Layer 5 of a small transformer language model trained on English Wikipedia (8 layers, counted from 0, width 96).
In attention head 1, each number of a token's query is one row of weights dot the token's vector x plus its bias. The head spreads its attention over the tokens so far by the softmax of query dot key.

Query weights of the head. A number n stands for (n - 500) times 0.00072.
q0 (bias -0.145): 609 503 368 477 406 283 542 507 518 389 608 513 484 421 455 284 354 319 415 537 292 731 448 611 464 663 605 478 644 296 523 784 362 647 463 709 513 383 473 338 444 489 608 439 605 330 539 485 476 492 600 673 690 677 490 564 453 531 497 574 518 684 751 493 363 472 469 487 630 496 351 329 479 671 411 317 622 545 456 371 414 540 499 637 717 248 517 535 408 468 495 434 542 449 666 463
q1 (bias 0.169): 414 415 596 523 455 402 496 350 497 736 519 380 370 746 502 700 525 426 698 502 459 453 424 736 656 490 242 502 589 574 584 649 579 463 375 354 559 652 447 470 375 363 355 514 395 534 451 488 759 334 521 476 365 427 351 594 737 394 687 355 609 295 351 525 770 688 454 502 440 438 624 557 441 389 616 561 527 534 662 608 639 464 448 519 560 517 501 399 341 164 531 433 444 710 547 604
q2 (bias -0.216): 318 387 579 362 416 643 348 399 529 534 647 511 561 675 587 517 498 569 530 609 506 444 536 488 568 557 750 453 499 511 708 341 402 491 472 517 523 386 401 520 548 544 476 601 584 495 507 371 624 525 542 566 483 479 546 263 448 648 501 614 512 400 662 442 508 505 685 489 367 663 483 503 406 350 347 511 552 471 544 526 435 467 376 414 536 567 354 678 279 240 450 372 550 362 529 411
q3 (bias -0.272): 341 390 534 553 676 487 477 600 171 442 638 583 448 627 655 689 437 661 630 531 503 424 517 626 455 507 617 249 639 517 619 476 365 429 358 270 486 328 440 346 464 736 571 462 601 618 607 412 712 569 408 332 366 524 430 512 369 574 675 465 572 458 488 428 506 659 704 287 540 372 440 542 379 243 317 526 322 555 672 544 533 452 504 567 288 455 389 724 424 654 546 302 796 510 525 366
q4 (bias -0.019): 496 611 679 526 325 553 438 481 521 531 581 589 460 421 552 487 392 750 447 485 537 519 269 489 446 221 531 245 564 465 349 538 560 514 497 498 398 323 589 349 527 526 710 452 558 453 470 430 309 726 471 436 591 614 455 444 421 663 726 699 560 457 685 458 527 511 505 505 554 412 555 448 427 506 409 521 439 439 608 564 436 461 337 552 556 399 647 618 562 447 525 510 480 600 531 640
q5 (bias -0.263): 575 445 505 493 352 475 339 524 490 637 504 556 654 726 572 433 336 478 514 523 515 647 444 508 479 457 754 263 463 375 611 495 495 575 666 610 531 514 417 647 308 605 618 531 510 429 514 647 484 471 378 582 534 729 695 253 455 589 506 544 590 425 626 369 275 255 489 450 684 447 550 377 521 500 301 488 645 280 572 378 406 567 375 523 478 444 405 542 515 327 445 399 327 418 559 416
q6 (bias -0.144): 457 544 535 439 296 642 646 639 449 532 348 571 600 450 385 464 433 737 364 500 317 597 403 363 428 441 658 429 427 449 417 561 597 503 527 425 508 546 474 349 565 665 594 501 465 457 415 368 239 663 528 446 400 703 550 658 462 340 378 534 433 724 504 534 505 484 590 708 574 486 379 535 455 760 431 404 519 479 550 529 319 443 340 588 598 535 737 506 506 516 700 516 324 558 595 497
q7 (bias 0.074): 459 658 609 525 557 511 527 540 438 424 468 534 443 322 484 496 400 628 410 549 631 600 564 329 393 415 527 654 441 483 476 624 613 514 327 650 528 481 583 242 535 435 413 551 458 566 510 392 487 545 481 518 416 494 427 630 417 459 474 506 378 738 588 594 618 580 446 560 241 602 446 567 511 523 595 387 506 709 304 486 522 478 264 505 629 597 452 637 547 550 532 450 588 366 583 538
q8 (bias 0.126): 570 541 330 447 445 434 536 669 487 682 440 399 500 454 308 489 609 380 447 380 539 537 478 540 430 597 426 507 472 398 523 496 661 498 631 495 401 472 609 325 826 471 461 462 403 555 464 430 444 511 468 418 383 586 382 551 482 396 469 559 522 443 587 490 441 537 338 710 725 271 631 406 581 367 653 688 520 496 537 476 520 577 514 428 454 448 587 599 479 357 542 666 357 503 391 446
q9 (bias -0.170): 580 419 541 479 419 326 495 574 514 418 486 548 460 341 545 24 536 412 452 547 261 705 568 477 454 444 665 541 591 560 475 376 541 401 495 773 447 721 537 385 460 593 675 432 611 487 588 704 373 413 418 398 588 807 721 205 375 526 655 475 528 440 792 381 452 119 455 435 789 594 431 517 588 533 419 499 423 750 487 360 166 540 438 914 538 361 422 489 663 441 570 586 434 493 534 636
q10 (bias 0.195): 576 381 516 537 402 592 457 428 521 369 347 522 688 542 377 708 461 555 575 565 539 444 617 236 529 524 549 599 383 725 531 542 454 406 651 500 482 681 490 712 335 542 321 574 387 380 331 365 407 415 542 603 436 353 524 631 635 355 422 556 437 548 255 516 677 521 423 631 361 590 563 756 434 705 375 490 500 514 477 665 728 583 342 502 600 669 448 634 470 322 529 563 497 646 409 627
q11 (bias -0.133): 485 351 527 382 567 596 573 503 338 305 512 527 552 454 612 733 439 559 552 421 554 426 710 369 476 402 645 486 465 521 537 352 152 595 330 484 574 510 589 474 669 764 482 545 652 489 451 488 605 510 616 415 531 358 439 556 597 536 391 517 356 491 703 511 489 475 620 445 360 679 449 678 416 477 469 467 227 437 478 527 429 498 453 451 545 569 439 594 318 552 760 388 626 252 619 556
q12 (bias -0.189): 334 527 551 551 270 511 497 459 460 588 487 502 492 503 523 341 571 527 405 516 380 519 489 564 432 426 679 291 566 407 589 515 318 494 610 557 490 440 299 494 455 522 771 479 583 481 431 675 464 573 457 436 506 785 666 368 405 619 571 610 529 380 622 517 368 360 565 475 611 569 498 481 404 510 457 606 515 379 543 548 245 259 515 475 438 527 620 355 519 533 483 379 268 529 495 329
q13 (bias -0.087): 347 659 410 549 420 600 590 467 483 497 448 409 546 637 417 445 686 672 492 405 448 611 555 518 580 486 407 411 517 655 494 644 393 383 370 267 581 575 257 555 472 437 559 561 555 493 496 411 473 475 466 468 511 660 402 413 521 400 424 326 529 224 527 579 654 387 416 400 580 622 556 385 569 684 563 530 469 545 509 487 365 342 706 667 434 531 513 328 533 511 487 622 447 540 618 518
q14 (bias 0.175): 711 573 693 289 335 334 527 466 487 375 586 426 258 420 189 245 545 519 604 511 418 549 619 513 550 537 322 676 441 534 382 762 579 510 415 603 470 683 502 558 520 398 443 466 643 673 393 419 479 460 620 585 495 434 573 558 549 405 345 365 481 353 558 691 590 359 316 732 381 420 351 658 565 536 743 470 465 526 449 501 525 404 471 668 628 445 188 430 383 473 587 351 477 740 458 784
q15 (bias 0.239): 515 407 443 538 599 495 440 511 537 423 448 508 622 418 384 669 543 513 443 369 789 578 628 467 558 514 370 821 268 411 335 550 653 644 642 489 460 553 693 502 693 233 192 570 370 435 489 225 435 558 395 448 450 354 576 585 601 479 464 522 495 564 368 542 620 456 545 568 425 567 550 664 622 362 741 381 600 640 306 686 727 586 471 256 553 673 465 547 652 564 475 515 418 517 560 488
q16 (bias 0.001): 569 476 646 317 458 553 546 478 563 460 358 482 493 710 520 419 453 513 547 469 227 802 701 499 525 419 471 398 635 577 402 763 630 515 657 237 444 596 528 624 422 576 549 557 536 699 364 477 497 601 510 309 562 506 539 536 451 466 438 268 354 323 594 519 470 370 355 482 694 571 608 651 556 653 402 415 618 494 602 483 426 406 571 736 519 413 481 346 682 643 778 576 324 681 542 699
q17 (bias 0.017): 373 426 493 284 532 565 575 482 603 454 389 375 545 597 296 415 601 395 467 458 260 511 620 487 574 499 462 638 535 414 529 650 603 371 412 562 596 739 343 626 624 319 444 633 478 607 659 532 569 402 541 478 497 574 485 622 490 551 411 334 543 466 561 494 651 452 354 455 591 784 513 386 593 763 600 424 621 674 553 364 449 483 568 677 555 476 436 402 534 725 512 641 361 591 550 714
q18 (bias 0.240): 553 552 578 608 326 436 570 361 532 587 392 358 544 707 412 667 599 597 646 371 450 546 427 414 548 552 361 749 418 613 489 951 258 424 516 224 465 686 492 524 302 437 402 473 531 391 160 343 384 513 609 506 659 482 507 560 418 418 436 413 546 351 300 644 592 453 342 547 512 484 416 466 400 855 449 487 628 436 483 627 690 368 859 648 530 573 673 459 588 580 605 619 457 743 494 506
q19 (bias 0.129): 462 616 416 491 557 393 771 603 346 464 459 431 540 296 549 549 607 762 406 512 565 516 538 489 526 544 370 625 393 488 381 499 625 390 402 452 556 759 403 594 541 460 475 522 328 542 433 529 539 471 392 439 674 419 406 694 597 423 537 396 454 677 377 530 497 634 395 407 565 408 403 576 546 561 580 476 287 620 431 420 571 483 675 429 449 540 707 475 475 553 518 618 737 546 492 589
q20 (bias -0.245): 511 502 578 506 530 584 469 478 496 355 325 698 520 368 688 269 544 643 526 568 408 757 343 557 377 358 640 389 523 243 487 318 574 319 492 483 538 252 495 350 379 621 725 513 364 536 625 650 486 618 449 378 429 642 525 415 563 476 360 573 539 619 717 403 426 627 532 469 780 449 412 483 615 403 476 441 279 654 585 372 322 483 523 287 687 318 738 589 452 376 524 560 608 295 688 245
q21 (bias 0.005): 561 424 442 460 524 309 468 508 391 588 452 571 488 295 539 559 689 536 466 426 541 265 517 499 464 441 472 393 366 160 456 206 466 593 435 650 382 612 480 650 739 437 668 496 527 652 494 365 355 613 448 584 459 616 429 572 580 515 642 771 611 655 284 349 573 445 621 483 430 506 567 527 380 368 689 682 254 374 376 467 474 504 420 464 370 634 513 242 494 605 626 492 625 464 492 390
q22 (bias -0.128): 309 449 433 635 513 424 319 571 429 249 593 719 489 489 756 362 394 485 519 716 451 520 411 608 390 514 576 400 500 295 446 336 490 599 559 668 649 322 552 577 366 506 781 453 616 640 488 599 568 530 343 528 417 667 638 337 296 549 673 556 533 538 394 478 213 241 847 306 452 515 620 782 549 416 356 590 452 502 428 532 380 482 427 405 375 558 507 467 622 602 375 497 515 602 391 507
q23 (bias -0.239): 270 481 430 446 495 641 510 650 425 351 666 473 523 512 617 515 562 393 406 489 449 413 282 671 468 497 452 341 630 556 482 55 461 477 413 473 562 440 500 456 533 602 620 440 457 417 682 696 574 475 252 349 597 680 522 333 588 522 541 595 670 240 610 408 302 503 754 283 747 533 439 497 593 464 527 395 302 585 500 372 391 573 218 555 268 309 595 708 325 578 316 500 721 527 618 376
q24 (bias 0.002): 468 575 416 211 545 446 523 565 533 569 358 503 455 496 558 326 448 537 504 443 364 542 685 372 587 600 430 596 469 522 446 489 483 632 393 432 367 757 475 494 484 597 405 580 530 622 680 404 574 460 597 497 559 467 363 507 669 507 554 469 532 440 633 616 509 483 322 584 479 499 415 349 559 450 611 556 399 482 643 471 473 607 621 513 579 319 326 343 469 365 420 427 401 513 563 638
q25 (bias 0.214): 552 501 718 740 562 574 452 670 553 284 490 608 648 439 485 466 462 557 402 477 571 500 469 417 566 406 451 606 425 608 304 399 550 480 495 461 472 508 729 553 388 568 483 436 487 480 362 566 340 587 336 479 390 418 511 549 622 426 359 415 555 441 457 461 531 410 491 556 534 280 538 577 493 458 517 550 551 594 354 546 769 691 550 405 333 603 617 649 577 407 363 683 482 570 400 419
q26 (bias -0.162): 431 510 528 567 516 595 576 562 351 535 577 610 665 476 446 291 442 509 386 381 527 563 528 511 531 401 629 480 369 504 675 620 390 423 438 655 431 606 519 419 614 817 579 463 626 260 370 248 493 543 450 556 523 646 579 386 670 632 422 586 477 558 628 482 338 245 517 425 567 797 314 383 374 679 526 468 419 530 384 412 445 597 366 513 449 419 332 723 497 316 722 561 570 456 510 402
q27 (bias -0.201): 357 404 477 319 429 670 561 495 672 339 357 471 536 597 636 375 513 405 360 445 526 522 617 503 495 609 803 531 638 463 592 443 397 529 564 618 478 473 331 506 681 667 455 677 622 498 736 653 575 496 614 429 519 541 473 431 564 663 414 455 406 408 561 345 523 307 490 487 513 420 479 418 360 255 539 478 424 469 579 356 473 589 371 534 303 551 338 658 462 528 441 376 527 469 542 417
q28 (bias -0.183): 370 531 447 434 447 689 320 453 697 419 420 514 454 643 476 373 528 515 468 520 503 376 448 441 387 558 501 466 596 590 596 693 415 573 560 659 384 444 351 506 523 604 464 488 693 545 556 337 518 549 558 465 450 643 465 315 486 605 456 492 507 371 609 465 487 512 573 539 471 591 317 432 341 530 565 373 637 499 682 465 521 423 605 511 483 576 189 471 401 474 664 352 467 370 531 500
q29 (bias -0.284): 537 273 432 628 595 498 443 440 286 396 409 615 659 370 735 576 448 493 420 368 331 686 523 559 535 308 669 299 674 588 606 313 454 670 433 469 446 497 614 331 430 626 664 554 516 444 551 759 463 513 280 430 503 608 572 357 460 484 586 547 465 407 708 341 208 319 662 267 779 465 637 651 631 447 213 402 392 503 490 582 345 568 271 664 368 435 529 486 633 420 484 526 573 426 500 245
q30 (bias -0.267): 556 353 440 481 558 641 455 362 569 545 457 605 612 614 578 378 534 459 622 538 405 649 540 500 433 733 423 453 675 531 601 535 311 520 687 416 617 376 283 560 457 535 500 583 495 538 631 602 514 598 544 447 411 640 437 480 586 380 478 396 351 502 429 452 328 527 617 471 559 539 484 562 432 495 286 596 458 408 633 468 507 398 449 522 440 490 343 430 301 374 491 322 449 452 616 412
q31 (bias -0.188): 529 289 503 549 421 693 481 530 484 466 573 680 476 429 631 590 353 701 341 395 372 332 577 542 421 445 848 498 527 567 555 419 314 564 455 604 364 336 509 307 527 781 509 589 619 423 463 604 434 463 362 502 459 628 599 486 432 620 405 576 413 473 689 365 419 448 693 483 541 451 379 623 368 487 303 442 528 475 451 522 273 444 534 427 327 334 602 619 592 555 650 422 664 306 475 249

Each question shows a short text with each token's key, already scaled and adjusted for position as the last token sees it. A number n stands for (n - 500) times 0.0031.

Then comes the last token's vector x. A number n stands for (n - 500) times 0.02.

0 "est": 739 129 639 804 767 736 758 484 321 892 132 695 857 652 271 213 531 502 157 376 843 807 864 825 474 257 793 786 749 865 749 847
1 "ed": 767 116 699 843 729 803 781 409 288 916 136 719 883 677 210 181 495 458 111 335 863 837 855 864 443 201 805 831 751 940 796 898
2 " on": 716 166 650 808 789 749 798 420 324 860 171 764 860 689 253 215 619 486 155 359 839 868 850 823 475 272 779 790 763 878 761 857
3 " the": 741 155 609 828 745 707 815 467 302 854 165 729 854 680 270 201 567 515 200 431 832 816 819 848 429 271 774 797 747 870 737 908
4 " ch": 778 166 695 818 764 776 765 452 303 930 134 694 880 670 338 135 474 449 164 381 847 772 851 870 456 259 816 812 747 863 726 862
5 "ar": 744 160 651 868 739 754 795 441 300 884 157 680 855 646 288 170 536 458 145 387 831 785 858 861 463 244 777 793 756 880 757 835
6 "ge": 762 150 677 888 714 793 782 395 308 882 124 733 871 702 239 178 506 466 126 418 873 829 854 869 471 200 765 846 729 904 798 883
7 " of": 744 150 673 816 726 738 784 429 293 829 173 769 860 717 257 171 515 482 188 421 858 800 791 829 467 227 792 818 740 845 785 864
8 " ": 756 176 669 839 726 751 753 402 329 922 144 805 834 654 262 183 550 494 134 371 850 787 819 912 434 263 798 821 696 946 747 895
x: 480 548 507 444 485 530 760 500 506 457 461 578 495 500 546 507 488 532 515 485 533 508 531 497 518 433 491 565 476 492 489 484 479 465 415 373 461 553 588 520 504 570 556 536 511 535 357 548 494 566 510 553 545 379 430 485 536 399 465 509 435 532 500 549 469 523 438 539 493 521 491 598 498 477 526 576 80 537 473 597 536 452 559 429 499 513 523 450 475 445 514 505 513 577 347 558
Which token does the last token look at most? 3 " the"

0 " |": 698 145 586 755 755 699 731 490 343 859 172 685 814 597 290 255 516 448 180 412 786 822 872 804 424 332 760 737 693 842 693 813
1 " ": 761 143 644 785 745 756 760 422 327 914 137 739 853 623 252 196 521 502 134 363 819 806 857 891 378 277 769 785 699 920 716 875
2 "2": 747 148 662 815 724 771 784 403 325 867 151 727 882 622 223 189 453 447 146 326 830 817 885 878 348 280 786 768 714 915 731 888
3 "02": 827 160 639 810 685 789 796 408 345 890 134 701 876 647 196 207 452 448 126 377 876 814 837 867 386 306 792 801 707 926 738 908
4 "6": 799 142 665 831 734 805 823 383 327 878 134 685 894 645 203 173 502 462 147 357 874 815 886 870 366 260 777 799 702 911 758 893
5 " P": 759 165 679 788 709 757 757 417 296 915 176 705 834 636 309 227 536 449 153 345 832 784 843 868 430 331 754 787 701 908 747 865
6 "ar": 814 180 618 834 749 785 821 401 283 861 184 638 849 629 252 177 565 402 186 346 862 717 876 868 407 296 754 739 728 927 762 842
7 "is": 813 207 624 803 750 772 787 373 305 833 169 630 818 665 272 178 570 389 204 380 863 656 845 842 385 287 738 734 753 884 776 805
8 " |": 727 155 593 783 753 724 744 387 325 816 181 694 829 606 267 217 470 371 173 426 806 836 895 861 413 342 743 743 677 879 718 833
x: 491 482 520 487 471 503 734 505 500 473 462 428 492 408 579 549 439 514 421 507 555 535 436 469 512 426 479 546 499 527 447 565 433 495 413 410 477 516 733 442 470 525 615 435 607 475 462 552 486 573 492 511 513 433 457 516 628 473 484 463 578 497 512 575 469 533 467 537 481 517 510 536 492 514 470 483 109 472 469 518 467 476 521 500 505 485 542 507 525 501 488 521 521 536 466 546
Which two tokens does the last token look at most, in order? 8 " |", 0 " |"

0 " c": 711 143 642 774 769 729 748 484 323 879 162 705 848 649 295 225 510 470 166 388 814 807 856 835 439 295 788 783 731 852 719 842
1 "re": 778 172 683 852 793 752 770 416 359 824 106 713 906 666 228 214 511 455 105 394 854 841 879 888 393 231 736 790 751 891 743 875
2 "ated": 729 119 663 827 734 780 778 424 310 891 158 711 873 687 222 206 523 462 118 375 859 833 856 851 431 230 784 822 724 926 763 878
3 " h": 754 154 687 812 756 721 759 509 361 872 129 705 864 688 289 178 394 517 127 420 845 817 818 865 518 206 789 824 757 824 723 855
4 "u": 720 170 728 832 709 756 759 403 327 871 158 711 871 604 264 204 440 432 120 399 847 831 862 871 447 216 764 801 701 854 746 840
5 "nd": 715 165 713 842 705 784 746 399 333 908 126 671 877 661 271 181 474 452 134 359 864 797 823 841 478 228 777 813 708 896 728 856
6 "r": 766 192 699 843 729 770 745 389 336 893 146 693 838 620 245 173 464 474 95 398 869 764 839 888 470 206 792 812 736 915 745 835
7 "ed": 738 152 709 848 683 793 760 388 295 889 162 716 842 684 227 190 486 442 121 364 858 805 792 855 474 212 787 840 711 927 777 877
8 "s": 776 150 707 848 704 765 730 396 338 913 108 730 869 689 258 154 475 487 87 402 879 806 882 897 448 208 805 828 723 900 762 869
x: 479 504 591 475 553 504 741 468 454 466 490 357 500 458 575 494 483 554 519 514 537 509 410 500 553 485 493 595 407 460 511 599 541 408 443 427 451 510 500 500 559 510 525 487 516 503 464 577 461 491 523 498 531 411 543 543 560 392 508 451 465 516 513 501 586 518 557 552 520 582 529 554 468 478 512 498 33 493 359 467 478 380 530 435 540 551 542 489 530 496 480 626 516 544 495 610
Which token does the last token look at most? 0 " c"

0 " s": 729 146 643 791 775 733 747 478 339 908 140 711 856 655 277 206 527 501 150 384 826 795 843 857 460 271 801 803 742 871 726 848
1 "erv": 766 143 683 858 743 801 786 353 338 892 103 737 898 705 267 148 592 498 119 369 836 789 879 861 441 218 769 824 781 910 786 855
2 "ice": 770 123 651 840 734 796 792 398 324 889 111 725 911 696 235 155 520 500 128 366 850 817 873 839 457 202 797 820 726 896 787 889
3 ".": 692 203 626 834 784 751 756 337 372 868 114 668 900 692 213 177 512 425 152 400 849 868 876 891 400 276 735 781 678 895 751 843
4 "\n\n": 710 152 585 770 777 718 756 434 330 875 179 704 835 644 240 225 526 417 184 446 848 816 828 838 410 338 746 759 640 883 679 839
5 "==": 682 164 563 732 717 719 770 438 387 863 201 678 845 632 304 216 481 377 197 482 809 803 830 819 388 373 749 728 623 847 673 850
6 "C": 697 190 661 770 718 711 753 441 286 844 161 676 840 698 298 218 494 461 154 419 836 774 837 880 417 309 720 770 706 869 714 843
7 "ar": 740 180 645 837 772 757 822 442 297 843 180 649 849 638 256 190 543 421 171 390 851 751 867 854 416 290 753 757 715 875 726 826
8 "e": 768 186 691 843 764 794 755 413 304 810 153 724 878 643 218 211 426 359 155 396 894 769 866 867 403 252 753 782 673 881 738 847
x: 414 450 575 544 473 431 779 463 501 492 526 387 456 467 524 615 523 606 506 519 532 498 437 459 526 494 539 564 537 580 478 442 426 447 357 360 481 512 563 516 524 448 535 455 528 470 476 566 474 566 546 511 533 413 504 562 560 483 480 423 501 552 548 580 555 501 471 517 479 474 503 526 444 491 491 561 128 386 455 482 526 381 494 539 505 638 588 517 445 476 496 499 487 524 534 582
Which token does the last token look at most, and with what share of its attention? 5 "==", with about 70%

0 "he": 732 141 655 803 760 726 766 502 323 888 145 717 849 639 271 230 523 507 151 372 845 810 862 839 488 269 798 798 736 863 740 856
1 "d": 781 118 718 883 745 828 772 366 305 932 100 706 882 663 223 161 538 456 89 321 904 810 871 900 477 200 814 864 757 957 788 906
2 " to": 746 158 693 797 730 742 794 468 312 850 155 755 855 687 260 204 457 538 123 385 871 869 784 855 529 227 814 830 776 836 760 857
3 " e": 712 166 690 818 757 769 759 436 262 833 184 763 866 650 300 206 492 426 172 368 834 845 882 862 397 269 776 808 746 866 747 903
4 "it": 779 177 690 856 729 798 823 400 285 824 174 702 844 724 252 184 624 494 168 367 845 746 885 851 313 209 758 742 784 867 825 837
5 "her": 810 188 696 868 691 746 825 450 277 805 164 694 872 675 283 186 537 534 196 379 831 744 836 852 422 225 776 812 766 850 777 887
6 " r": 753 189 697 809 713 769 718 418 283 883 180 766 835 683 288 173 463 490 129 357 786 795 827 868 453 275 795 825 752 902 725 852
7 "ed": 758 157 717 851 679 788 753 388 256 836 179 745 853 682 263 211 474 429 144 354 829 812 814 872 400 204 807 831 762 917 813 875
8 "u": 784 166 738 854 710 780 759 378 279 831 180 766 881 614 250 191 455 377 122 365 840 844 890 886 417 215 801 837 734 903 826 860
x: 420 514 516 394 583 474 781 484 545 367 497 447 438 528 544 530 446 505 582 444 537 504 582 436 514 447 607 537 498 505 479 548 576 491 388 458 517 625 524 528 487 497 557 481 496 441 472 447 471 446 567 559 557 451 514 429 620 381 484 467 452 628 544 570 511 535 500 517 417 504 462 560 481 509 503 528 103 418 432 543 485 445 482 518 466 555 455 485 522 486 578 447 509 602 518 533
Which token does the last token look at most? 2 " to"

0 "ir": 745 130 642 799 756 739 767 485 315 904 137 713 865 644 276 214 523 507 157 372 829 801 856 835 467 250 794 787 733 871 739 859
1 "m": 818 120 683 864 746 801 769 385 311 948 95 700 907 659 268 127 512 513 107 361 854 799 898 896 463 201 807 836 755 926 766 899
2 " in": 746 134 662 795 759 756 787 409 281 879 161 766 866 682 252 182 560 473 153 367 864 813 846 854 457 255 781 823 759 887 772 867
3 "t": 812 114 694 843 750 815 778 419 302 888 92 740 923 709 228 168 533 486 104 343 915 810 856 880 442 229 789 833 784 921 787 865
4 "o": 810 158 702 854 754 806 833 387 339 829 123 739 907 686 210 207 486 482 129 372 895 835 861 896 414 204 782 851 744 905 793 894
5 " the": 744 154 617 840 748 717 823 461 291 869 166 734 858 692 263 192 577 517 197 429 846 800 816 857 442 261 777 811 734 883 749 912
6 " m": 767 167 689 838 756 765 759 400 286 908 140 742 879 681 324 120 527 514 146 396 809 759 838 905 439 216 792 809 753 880 741 889
7 "ar": 758 168 656 869 715 746 796 406 272 902 165 698 868 631 296 172 549 496 165 368 819 754 858 875 452 208 780 772 768 890 751 832
8 "k": 783 154 705 893 731 790 764 352 289 881 89 723 884 680 256 152 580 519 129 373 848 735 864 892 491 194 754 815 754 898 767 863
x: 539 465 529 502 474 480 802 460 481 511 539 360 517 434 558 554 492 514 464 494 558 555 574 504 534 497 409 538 397 503 503 573 452 453 376 454 498 443 457 471 477 545 466 519 621 482 503 515 578 480 499 490 539 474 500 556 490 422 510 511 488 594 549 608 571 501 424 505 531 534 426 586 368 457 465 545 81 562 461 561 466 497 483 511 498 494 566 472 447 472 554 495 510 600 480 553
Which token does the last token look at most? 5 " the"

0 "er": 730 130 635 791 769 742 754 474 323 896 143 705 856 634 260 225 524 479 162 376 826 802 861 835 454 263 789 786 725 871 743 847
1 " to": 743 150 682 794 751 734 797 475 315 854 153 744 863 683 259 204 466 528 132 384 866 863 806 855 509 240 810 815 769 839 751 856
2 " C": 716 164 688 791 721 745 745 428 313 902 157 700 845 682 322 226 533 466 163 366 833 757 839 873 425 310 796 790 763 889 736 879
3 "on": 787 138 702 830 734 748 808 413 382 815 138 712 891 671 290 200 576 414 174 370 860 744 849 840 405 275 772 792 763 869 779 908
4 "st": 743 155 730 875 758 824 741 367 280 830 148 700 850 685 223 200 475 324 167 342 883 751 861 867 386 336 806 803 764 916 729 892
5 "ant": 800 123 691 834 724 785 807 411 305 840 199 693 870 705 230 185 498 432 172 378 852 752 831 856 431 268 803 768 719 914 743 901
6 "in": 784 159 729 832 719 778 804 388 323 834 165 715 864 665 267 127 544 414 136 352 868 727 868 832 394 243 763 789 723 897 799 866
7 "op": 787 143 695 830 735 809 787 352 304 848 155 689 854 678 237 178 517 403 147 366 848 807 872 858 401 269 768 825 701 875 764 879
8 "le": 769 162 711 824 723 770 787 360 304 835 176 694 904 689 195 159 447 428 140 373 842 802 873 852 414 241 743 826 697 870 756 891
x: 483 498 452 498 474 467 799 562 539 461 401 403 521 438 529 586 508 521 480 511 551 460 435 470 525 465 551 519 509 493 442 564 459 418 482 407 476 450 592 461 543 480 567 576 503 465 493 521 536 541 528 548 571 437 556 522 527 400 434 491 516 531 474 593 576 477 482 443 460 536 497 444 462 499 536 454 111 386 445 453 399 431 508 450 559 534 562 431 542 582 565 586 566 555 581 558
Which token does the last token look at most, and with what share of its attention? 1 " to", with about 50%

0 " and": 715 146 626 789 770 713 749 478 326 870 156 703 845 649 263 215 520 487 175 394 831 808 847 828 455 285 784 783 724 845 731 837
1 " o": 731 204 688 819 762 737 746 474 301 849 145 753 892 663 287 195 467 479 135 372 826 838 869 871 418 258 750 812 743 868 713 860
2 "b": 776 150 710 833 726 794 770 417 327 892 114 719 899 709 280 183 533 510 110 374 843 830 880 897 418 215 765 817 751 882 740 858
3 "t": 794 133 691 852 716 808 746 415 297 919 78 743 926 707 228 157 510 526 77 362 866 882 866 876 461 165 785 835 790 934 807 852
4 "ain": 770 183 651 841 659 781 759 393 298 874 166 742 850 684 233 211 553 510 98 391 842 847 891 820 451 228 751 803 729 926 804 843
5 " con": 753 192 676 799 738 732 782 426 275 821 178 728 849 660 328 184 511 454 164 383 832 782 853 854 440 265 750 819 740 832 770 857
6 "t": 797 134 703 838 722 800 774 450 298 839 107 704 882 704 269 189 527 491 116 343 875 791 844 848 429 236 780 821 789 878 787 839
7 "r": 802 188 712 857 720 781 763 426 314 844 156 712 827 622 256 195 462 457 88 362 879 749 840 891 430 231 821 836 760 907 766 835
8 "ac": 772 159 701 841 684 770 771 400 306 827 156 723 854 705 261 181 532 462 95 375 836 763 862 860 369 240 779 826 752 869 791 859
x: 453 451 587 419 532 434 740 429 453 531 369 431 507 532 568 538 536 476 519 427 575 477 478 486 510 463 549 628 545 423 516 526 428 481 394 388 452 578 538 452 472 520 546 512 534 520 531 465 551 504 510 498 611 397 535 559 643 468 421 527 453 657 556 545 535 475 459 494 451 533 469 571 507 518 566 444 104 440 519 496 420 460 457 433 532 507 500 547 541 504 455 527 567 619 478 512
Which token does the last token look at most? 0 " and"

0 " in": 715 142 627 774 766 724 755 462 311 863 168 723 841 650 271 225 538 470 176 386 834 806 847 827 440 297 774 787 730 851 731 834
1 " the": 727 155 608 822 746 698 805 483 300 849 167 722 850 672 277 209 556 510 200 433 833 802 822 843 427 283 768 791 735 863 727 895
2 " con": 764 183 679 813 751 729 797 438 269 826 167 730 864 661 334 175 519 454 168 381 845 769 861 855 423 261 758 808 755 836 774 862
3 "s": 812 151 714 860 705 746 750 468 296 854 119 731 845 687 294 194 472 481 98 386 891 763 867 903 387 243 817 805 759 865 768 853
4 "um": 796 165 664 869 695 762 794 434 321 856 145 722 873 691 312 199 533 488 156 357 812 734 850 843 398 253 797 828 740 852 764 856
5 "ers": 786 144 694 839 677 781 790 451 307 850 128 710 867 688 256 225 491 486 106 391 878 792 836 862 383 211 794 817 719 899 758 880
6 " of": 734 153 671 809 714 731 775 436 294 823 176 765 857 709 269 184 514 496 174 420 860 807 800 827 461 229 791 826 730 831 776 849
7 " C": 714 190 693 805 712 727 737 424 308 882 170 720 830 704 324 229 527 455 180 380 838 738 811 875 430 322 793 789 746 887 732 869
8 "ok": 735 206 666 838 751 753 761 377 375 783 167 680 783 698 250 225 540 434 176 407 834 711 793 869 439 318 772 772 741 862 710 845
x: 513 420 594 423 507 456 719 480 548 532 463 416 582 429 588 526 569 550 444 569 604 513 494 469 560 470 526 550 426 523 479 552 366 436 418 378 616 485 480 504 416 503 512 519 467 387 535 531 463 499 564 543 589 403 553 530 533 466 480 451 516 529 523 560 600 519 400 529 510 560 511 638 401 467 470 511 149 526 508 561 453 388 475 448 521 486 559 547 423 483 538 539 465 522 451 592
Which token does the last token look at most, and with what share of its attention? 6 " of", with about 40%